Layer 7 of a small transformer language model trained on English Wikipedia (16 layers, counted from 0, width 96). Numbers have three digits each and are written without spaces.
In attention head 3, each number of a token's query is one row of weights dot the token's vector x. The head spreads its attention over the tokens so far by the softmax of query dot key.

Query weights of the head. A number n stands for (n - 500) times 0.00088.
q0: 528544510482545414404386534539476463547517484413488551551376447454616406484574383496500549441546474464507568479550444449494541480535453492546469504540554475611513463387428569521563563507497502548569451406492442550558613463551507531457429590616492522461511428529585431413489474457576476567
q1: 533424355436505654382357467409569594366321533699524539388519510577377615505490576570525563410434598421277665340504407531493427529492477530472621582595528582524274532502634347538600529513570401552520550468448325529461440466608406480494436627650448565598325657449523445656466627445444549442
q2: 653421484456527582545503475516584493507429586620341708395608546497345535508449533495459569427478607502395574422555460667412404585370430505549601579431545468439487569456638395518511462497474480506467474469407442509424607455575401533552484497477455423584368590610639497665412496484552467404
q3: 504316281605415487150433381705559468430565592509507541360567664496554467651530435652555330749649411568348359381255580522388551381513709583595523564689488408428435314599396498598506578490427608449526472490535545400574590252479541471462588586592629607429472477475448471438489532572615508511
q4: 616661380387633306709605467706456560667387690495436330575431496493240643496468514431521491531459471631508539512404505460706352657419489366407391526564299628538670715403453424376328443363616462633442442490377467542617545723392630410406508403277517589348365587353547436597531391643444529592
q5: 482664390477291301565569379538423362539515493453651440376614389413797598645660617658522524307521505659724270658308578379457563383478664542444326456593490371625474554622355800427426434469337322370644465561434579485455482413645459605671415530414418598346407526503488522477576318777506270434
q6: 396654613592601464330594605601252559388628625267375358828488466471547519358495405303576256408302540601534455414366435182654524554550516399349572539467564774658682450623381410313639505385396515661417552574262624537501503703655468424367563521401471555361661514475381700739650661624204436367
q7: 340498482684469577703377403468621435489680604592546374437409332375535617435484450585453246686441680504699453512540543506597362554436455556596421112646508504472435421454588630597423479691510493635422416459216431660310499811490610357530470681541476643307403429534431576592545450688457559395
q8: 335594649462593512263558474443571488392373589488478489725376485550285527454654499498591523561251541235554379499530444479410515569455380532471803636375770633303488419426591265385509560427582605424453603586591431420577525455379455339625535560497409448750561436778579497264396641380531727480
q9: 442366361580801652412495250612391459601588537456407520362671295414294714511561633364493262396741690547658569294379724501411440183637281475389455589599530638480633633455572682608193537466269505475522415466448234534557586462474696342494369476544466356295423419741368403514314533536634500728
q10: 474440365725356531366323631430602614365602649655431483550596108684470636463614445604465521372614691513759430454440386370555641328642313599469494624417451355785335583487391612503627266730274767363529479423169456495438386562726555547506661506577583342550248532301550319495540757568426440303
q11: 433667579473460448525302598619577488618531396570469561652467614467347449360528444580689418382591418546499582555432502429448338484615492567600431782628398171155240309394448311756599546774669561502356554437841505637182619715277553465185461241529445439485575263759624575293238657475290652602
q12: 157638567533738480398488450513576517454600530476657414350388396360465412580602497260552525689350560591426655679854395384397598727699704598427557531339439704528671392507452644292409414432512536316502523342526661569567180613536492472518508467278379523422382536448597257578368640453415461701
q13: 462484489523586505809173708561655548544470499620447482636431621482401740720306436518681199550463486608355586504447431773480338442623295506627536465380505533225451649272599527566666666512511476677459320462324757499499410452519408150410422358481416161446637342131653499492451479543746762599
q14: 566737469583390453566510445472695530519413347468552284686202516533483540522477750503550376504567360404574389590579409543590413612499348697974744350353489479386284342501628606403472468303524574461595634625665703371399288599446270337438360581713139446759322467515805353408519509470407405369
q15: 344403367698551555527501610602366664587536611614490631658513691423627469616195481443528641539497457528347488627601605451322469499520246459350445387424541464564773558630494274193482266309532478425376651482404646578086547532518151567574464638572501335805391397550577509595507525411544571503
q16: 522457572444503647558359486297500553464422511489467490399518527550463516425554479499495577560448571426463610375596553509514431600454552478539506538492387555513486421508538464464523485426584509573448528542436425462573498456506509501537509565471440537470453565509465433534496560468423579412
q17: 592539471418516427592538479518583516536439615457547557566561414486392534445355579460607593380538388556547477536635456633470407511399329554434451439378620492511448482544594473556418456531508579485503497536528508579498372555533547624571511436361536422535468642470519533564575420469302541383
q18: 514669424564527507596574478572635445688533654453329542429438449439354592379380533469559550435521383606540348651481521584587496562412520500440520366504517414443721525355512475442448431477473420533546374509485573554481466792490624535482588452258485438462418581490385522594555355590393420410
q19: 350478401504334613307257439496382465475498606558548757336547430528380625640385442566519401230526572530488604496498525454367561638617439466531512470564537395592417535623656445495526519575482486455413400525507470478646604531626656428509609441655546352553323717584569567463674562576557375446
q20: 494517610527669409406341486552417426397489558486356308616559676536500532351460395334513448548387463576494514364387504321579570377567674642583490718588551520395444509591159483494501587428384532476389539456604780357584483395589347315440430512624511526370741496662391578403575785466572547479
q21: 676540787541656381461433577439439506453749422493298573452379528551507329336714352528714407363441589498514467629720328420586524501595316348499619383366751495463453509546366470568553662572631596451523513487601541622352432511371421515333518212416557514435441597674167585421732551649302536452
q22: 459550447405306497634403737536401512590723350678593670350588517754632311430605594592312493583279517560293445291601415539301495653446405623247402541459633421541507691463449188591832395562512579547564449428479264519422537473364657822371636500818557460506712388377617390532251722597420503299
q23: 572317514351434656729328475339443444612514341392440653729401492606317439638393361502410501551621427724400479534423527613281517447628507571488625555561557564342535161547402497531335594430522612595559619593464618161745668305448512438347477428630506407306625383732366338324476772515772461568
q24: 315530423558495269338532648466507599596669504677620462493580560299371684355542542524421491589319556536585653644372414567443389472488729516549484739555781558460508495605503300444510385670606593441401539471632364551355479641417501394443384558696576583532376530468390580572440171427300466209
q25: 399755372317333385445628834401581613335502644637591778524538582565447453511581208414728500256402564588621445548541554461597456554458795399490585592532431247832551491589630344295606549756453267344451567619554635436194479642517363505380521537578641368719388511198672428681404324522367286505
q26: 288306458823538487170368585514479773453583537539506430490459455629395563367428552496218443538790503647572679670379560235732522520618615319599510739646318457297388540485615218611422349736569659533787461544649297643497399543348542383617383780393531401383416679454377472701577436284510415505
q27: 456568286648675564392399324452437545514375552563737468627745629209471666355387362477584427693604258516411639563540562376685516368467576284407598523659480419419454509456581514297476489485372501433450312552604668947526461527306443471486510318766587366473581480460523424651538467671441536569
q28: 671453336716582686726372670464530796500596244503477065669793355468451375693073623518562659676542231345565600332464672532726302491639256562640479368417561379264543740456385574608540349497490646369728193632590806539561486393248509319478417539538425476568747707332371610586787131438464314540
q29: 526737718376510277663308496431579698485471518589276504437214418535443261342323476507605419243464652319469609854347512643749575512353442735690621598460603709414679471496548192488540794539521525677295642477595647303285655744569539420364200441387223454504415291535533529497415495431552628521
q30: 702342446526553371554541416419351461507586331449556204429517623587557526452322501448605622534514530663530432554484577184547295592501612676307324178680576552550652401551245412435482658318795474431490359433435468551493661647642433689423551506542678513524749411578376589366327509725740657555
q31: 617576538521427504540399397298414478467388631703438316710480575632769399608612298606506592411324284472466516750755453093649567763395574503361319545480574515522797401370350484523682533241645352520347411404476481701650561434238816827537602590378702413247512407489293412321905468545150661423

Each question shows a short text with each token's key, already scaled and adjusted for position as the last token sees it. A number n stands for (n - 500) times 0.0024.

Then comes the last token's vector x. A number n stands for (n - 500) times 0.011.

0 " |": 706577555290754567462513151458377199378513275439528589635520531420617296754237411458269433315415
1 " Me": 564617359475493659579455248411340197428440347353739648635510592355606262763171414653345461420459
2 "pp": 272590391489454609581472419469345255485451343337656667566490577381560311723157553552362509448461
3 "en": 249440332454560630626456299486365266480438463294445669535560704425610389683223473626324422337492
4 ",": 393365354450650633500509290506241202476425477303309521534458579484549353719370438575390460382517
5 " Germany": 641411354405598624628534224478339278521421455495311538475561697533689262759319562543308386159499
6 " |": 738433350367673558446508209422410231378516320478467371481355738472639298654295488486226360345424
7 " T": 632426346445459623548420228349257226458580310372706293342460761451591264691275469573355520415461
x: 509466277507509558590447591474387411595443379552415394322506605534593674460784731473522518501518629462499731444733466503427501478432486364611489461520616444663680487522372511509474361698503447567332399394471667324501418354564721436408457689392521494363491358506568771227563445299524682583
Which token does the last token look at most, and with what share of its attention? 7 " T", with about 40%

0 " code": 709592548403535592567450219401376129441478403413553490611490585441476212748249311587275600270419
1 " 31": 560551499335503532474502269355401233410563401409704620627497686504564221628306422580242613230462
2 "4": 307526439347505564587470223408339156402604411312691585654517666542589224615339486627288644149486
3 " served": 333480421512621498548529188510314177463490495343504580630540600450564278631336412504260608285339
4 " the": 464414415555600610388536185626303194380432396450413518581439494335501280668380478450283503375335
5 " eastern": 562355328446568624548468095561165213434539496398386530519529624363472202672371553490156471350470
6 " third": 709359354510543650558466174509248194483540397382525445475533652411484241645341527525194454329452
7 " of": 561489359462530508462435184596361194534442407454648393411566598419488364730428465611358606329357
x: 517479392443600639677542488487384373636722512574439341271491440509597551372621695542552406561555564449666744492756400678360455371495535385625539407561634478547497544629395541579375539425526341563502532422512658387420464437520612559483336744619548355450344392427530602411371381469427313570
To which token does the last token give the most attention? 4 " the"

0 "In": 646628412526527447506306193585408181432469411293532488684544613406568235695287484480453574328402
1 "ern": 497581417483608490503390277575290348478466386377658503732494592509517259610183600542335540342446
2 "ey": 272594318459502611618481304454455223554370369339679670585503585371579277612309500673295498319440
3 " revealed": 474516433507563648419529284582435199489392423366514560602481488334559268638323391448357441340306
4 " that": 488466339616651641279586203580336232515470390351482522605429439249494237688348467482485510332281
5 " the": 556396340607556722365495223663263210479450349427435479520474528247532256738327486502410422395395
6 " character": 680322355513537649502502283550363235527426368406520477441508630356498319783208400548241408355382
7 " of": 545498365559503631364422226577421212562386367436570380437502541374500363736347386475332536361356
x: 471513386552577672590566523479461275706569594443501460382399375558603586453737685493545543513443510387604625504678388769410473515389424457488512274570638371573510529653252636628459465476478316570496470472474579343489446544531619618482317707538520448440409389476499643287490412552462397486
To which token does the last token give the most attention? 3 " revealed"

0 "NA": 675613522386554516563396240439315174506437366375572465683557634471558234728347524426347616209404
1 "N": 537611428319479583545421256448364143416444314372734548696521571463561206692319556502360605198393
2 "PA": 297541389387522485566432238409277230536462329402676562633509678500605248723336486489300628239548
3 ")": 323497368457570615461490215413429214468444403404496606641361592488604291663352475510282508231348
4 ",": 414386318480657621413501191427286148420481406431409477607329631506588269605416439558351477331424
5 " by": 592448285538565593432497235563389216507435381405358471543422603444602301735235429648334438328377
6 " ass": 749358284542532567489546304453343296528434313361496443450460614409532283603342486589175497372359
7 "ign": 582479382500540587481535315466400266521406395432635435457513566468492264471376410612283463369400
x: 481468432441412597591500554660564351593555438562425431485458278555705687421574539561695505599688470543617548294573515608321510603482483453535362413616545568575603437554296606377532427643386360536364564328446588357297470511312579642312350627655621494326340376485519671432410562564596439511
To which token does the last token give the most attention? 5 " by"

0 " area": 666599563423577531535511277517421185522490424405552484592500536483508211715409377470281515227381
1 " code": 561580516433535598525489212406360145462470401402714557620470580396470183741289346574258567297447
2 " 97": 321499461395506544493538228339281219439537435377661609592509676448587161666347488522222635255514
3 "5": 233457398353478558586503214396311132423605418322432625615493667500569189607349479622294616135526
4 " for": 421434334480558574492515215597343177479434347454315512574479568423558328663336479628264534261328
5 " service": 645387384442555593575451207465438218525424419409291531505515665455565292754332491566213510368407
6 " starting": 669385369396481532506503251549350140519458471275496453492508642393535296663322507521258562395338
7 " October": 606401430410478657611416158506435149449550464334647343372454711406534247725313545605409518428467
x: 569428249553568599713381622499361469591488375416384380369481584544514685514678682539469466577546508516640582380663549577412683494428417518496417408439718430588721624639352550474355374629540474489309370305511648383463315353414606382419278700596570503534279611458546600329587436492446588637
Which token does the last token look at most, and with what share of its attention? 7 " October", with about 40%

0 "sel": 689673455467562538565521388478370297575408399331601420583522586476553345616429501490303582151339
1 "y": 500618409435518585526535306469395210507314395319701526621512571438669271604383540586298551220365
2 " pop": 316580417422613603573557391476211259537481312416651629618544599522556287623440523493153425279386
3 "ulated": 393481401467604571516530295495336303540472445284472582558564628477513298541426451442229559303371
4 " urban": 415401353413565545547543267457279271528563470392321592530503681384559291647396545458193541296385
5 " areas": 584451352490567608572568194505408203512461413497383558542449498477529183697426404515227506295402
6 ".": 551476342611669636252556225488331241556431366507486466522398552413552244698341403496364639390358
7 " The": 527468407603539744383500205643329186456508394493558405457511540313552291726343433450380432364408
x: 458447350505569669601554538517387333787506389425649421403458411579598548422618786466483536431485668432437434475550332613412547697454450511480387265546675428452557341735361562547366412554570441454369409329519634424476441466558560507361480716641590571430470614495534662355508494541480468450
Which token does the last token look at most, and with what share of its attention? 7 " The", with about 60%

0 "pp": 744622487401490520594591409438402323491478356258638470593535528483531323663299470573368554297409
1 "en": 539599443464612564588450233484373262523388464289718554628536591467614375692319497563316526255382
2 ",": 434428449438653603364559268486325166483446418394596575620424519493580284617408449504423529295406
3 " Germany": 309501384451631642597518235486353260526435457503459574579566670515671229751318542538328396169482
4 " |": 392366377347713562412511200450417215378517324487345500579397669450637295665275458445257382331423
5 " T": 632277286437511623552400229354255230459578312368294477462483761433583266707264465571353524416469
6 "KO": 793334360344501626601443177459282181438556369374520470447465662436586220785203481584340528274583
7 " |": 664511358385660589456535146461368171354530253417713314418305700463617305698237463535245434307560
x: 434606336482557563674429463483446462761418524346423504364461391627533690446603706554539436434572501455591540616656265537451523602462361386660446424586566538653611600664447493536518494674424259501349292425572555357510382524439783443256395622596551386380333507522514752353588391394545571502
Which token does the last token look at most, and with what share of its attention? 2 ",", with about 30%

0 " Ross": 688666509474577620639546356509370123521371430378596403625508589451661288643297516540324343261448
1 "i": 517662461445599596558489355457414172517363421388710518642492629495696293683336448493314390187374
2 " was": 481501468563642581401601263615297238442385430467547548613458460371596219585392425474326416409377
3 " can": 304398356520595543509525263504280271467416334283475585584521526384495141579296462606352348432335
4 "cel": 475482389426560457513545317485352250549387301246236626528540618418480200665271517560239444385471
5 "ed": 556451409484628511512571209492331320512423486369406437513476630436568223589386440520265308412375
6 " due": 630421376444556567406541318586317171526381382297514441480486562350461176643323404670348479399277
7 " to": 514517330514546525315522274621410193525353377423532446406501529303521226591364411539401531433303
x: 547427335623537571666606393615373424773481431382453494352535295629562593428631513469668513521536478374579520417687458682503445650482374478538410417524693485492489560452242576633428259491448427513520395451451497425398362438447684554508386672547538574389455353529672655381470443711500437526
Which token does the last token look at most, and with what share of its attention? 2 " was", with about 60%

0 "is": 649589512441534578493515257500458232510315374331582493604483465481602214632377470474305515217305
1 ",": 547485502419642570398552256506365165466472403398606597626416515494576307618401441471428549288400
2 " Tam": 278580351493542584551501381509226148532434293442645699598525618409599276742193555585332432424559
3 "a": 253466332503528621549454361525343190528406357380396674562520595459652314689247525540332440263540
4 " Jan": 422352340427527653624478337456335184507502419380271632510481652374604341719257501591359442410543
5 "ow": 653365361443457638608486340487360295476411445272349636391532640435594367629290524627414428418500
6 "itz": 737363359415517626606529332505437286508427441296519478403530698440661404675327510554374367270502
7 ",": 599457329510620609457561282502294138457417426377649399371408667529651334668439476537371426294509
x: 483661389519631572710627570461457517674447477501533390445513413503578621448584697528526469396436498453609421622757319599458459556392464467622422440436588441667666575487437692412409322644496285470366341373520670320398323502523611556459409745552562484345382515500611645353587308544453439419
To which token does the last token give the most attention? 1 ","

0 "ern": 680591505398656576545444285514296274566400394364567498682557659435551271575380632506231494255387
1 "ey": 521621404440520587569516346453431245592346401360746566624523585418604282604415484627255542263374
2 " revealed": 503541476508569626409528293570437214497391437346525543623480502322551244620342390473361435350293
3 " that": 479489385605630623279574207582352246515459394356504534649416427248498228693352464487488516328285
4 " the": 474404357604553711363487222665274214477453355429419532572461523237537244745333485512410421388398
5 " character": 613341346515551641501503284548368239522431368407362574492508623348493311782212398552249406354381
6 " of": 582439355556504623362418225580435211554386366439499398484495539368499356736352382481337539358353
7 " Ali": 586390382529499647494468295499290295566416338410666316324529663419608312697177499627298445343464
x: 459576242417508721557544552577428439579569444290556429391328468529737475458723731399634530496550579412574609409771403471512552669359533504396467483656435403551594507732356594548498498548433512474486513265353688318481339480366527481453369717553538479505376387592538736325495551507312564537
Which two tokens does the last token look at most, in order? 7 " Ali", 5 " character"

0 "Note": 703616540427522573538524260523356123361494400396578450626476562413461299772187451515286577282317
1 ":": 563542507375715555409527199552364182362463294412663572641405524453547258741151437485310513252386
2 " In": 389474356507529542512390138564356219424510384365642615642555624337594307783228451560344544408416
3 " the": 306463355524557616474452150701281252406460353467439587542514541359522369779223579512278446360416
4 " September": 419370316380550668632360132558332216425610433389353625495515714352518295786243582553346520472498
5 "/": 702304338347587617492501254557466084437463220418227475408463713473425386664226669642295528328583
6 "O": 803386313452426599532397235404307193389493264392536359431419631464551241721222485633388605320398
7 "ct": 606432334362443564672418290510112245513492240383731366325447602397566284577211566654374704432508
x: 418533325433478619576366512514382626670565323358449621377364670610574621514684410522589460520598501363547637497640530440498581509459425534574464506388561428374720343634431568371598492620528441538459490340535521267410310336527781493348248719635411654321631494471642696530465597434439396335
To which token does the last token give the most attention? 7 "ct"

0 "lie": 665625505469597598537468338485382200569318497363579457611474602466656314658298474583277496219385
1 ".": 543516509456676620346533271531354242541416390461608561655364514443628291738336418525336567303400
2 " He": 382500393604496712399601342546373196400450393383611626618417563239656329678211528577445464328297
3 " was": 425471423613614651410588281677296245388419442484504550591485511311578273657288413510312376443440
4 " the": 452382363515575667433531271625257272436416372476382502511484619383558258722342491568322275440417
5 " win": 627393384414618569593503264532290256556566388406320509533508687498532367695247432557179377432337
6 "e": 713367378491559618544581230476375250457398417367565437474488589460530322642362403585176453292293
7 " column": 570380419466545591608617292457295178482498344357751417450421599509445301751316467513180400417386
x: 619361223415533443637502456553475334603462437437480578373552595386618542431705633576399559367693432521650543496739499534341505475506403622599433385549445421636627469767337653513453424684398256393351390484516590363507307380582693385427383757588583515415423631527422686439449570485579503358
To which token does the last token give the most attention? 3 " was"

0 " in": 650580495512600497423452227601404186575430345379549538677493537403563264694368498496376555324342
1 " Gu": 531635382471519513556488357491299284431480216394750651668528591463556248645174597531363511401483
2 "ade": 322617298550535556526329266488270293490419334363595680598540671439521238560226476647340475366588
3 "lo": 275539346522498585590456370529380206563354380425375683565486631448650284615227623601376459252465
4 "up": 478470369459442563556499369536321238621412387365259653492466607416585317614316595512316505367462
5 "e": 682337404497450601582481322443470300521315422367347589434485618466584328591340541530336512238420
6 ",": 610445371518627579372547304487311135486410435421474388472401610518526314573468483514465543348410
7 " Car": 600370382476422613571521306426211085506383285395784339323513641422619272664220562594336434358556
x: 456492287482599588593396497399530524633490378462495379419482497525729581356710512359523456442557521470462617484867513419402549612402403426656536358540503426770690588737249616422386517679536409404324384431436613393469381369522623572469409766473533572475521465516562667370620586275515521397
To which token does the last token give the most attention? 7 " Car"

0 ",": 665533531419654560421570238502361154452481345399540600658439508464595266657387466504415524249425
1 " Susan": 553675391525622611569508332479348208558448373325745646646479701346643337747283446616263407327511
2 " Min": 335566355484534611624436409460256251560452438392654692581572666408628259711221482644361476377509
3 "ot": 240575349414508629673466361525344214563441380338409676552570713397637378664246544582379343289477
4 ",": 407411316472658643463541298532306137454391455369343562574413606492633357698405461533346419318502
5 " Peter": 665310299517569618553519312494291170547409403351313517441532738434677325712285565647300437368591
6 " Far": 711319389420451675677410300498266206478417417409512438369555659486592260681271499633381438403582
7 "rell": 622333398406464638595538356532426182535417420373787433358467710472704395683292605640287390191519
x: 373629330515609620629460608590455590622610471316494460459423436604672484534610691505658495454502497381684403517739440378394587504482437452513514533444450531667506726717394523484445482730527202398220462346433570267402316443410454387484326923528545436450336609563578604495546566441447396431
Which token does the last token look at most, and with what share of its attention? 7 "rell", with about 30%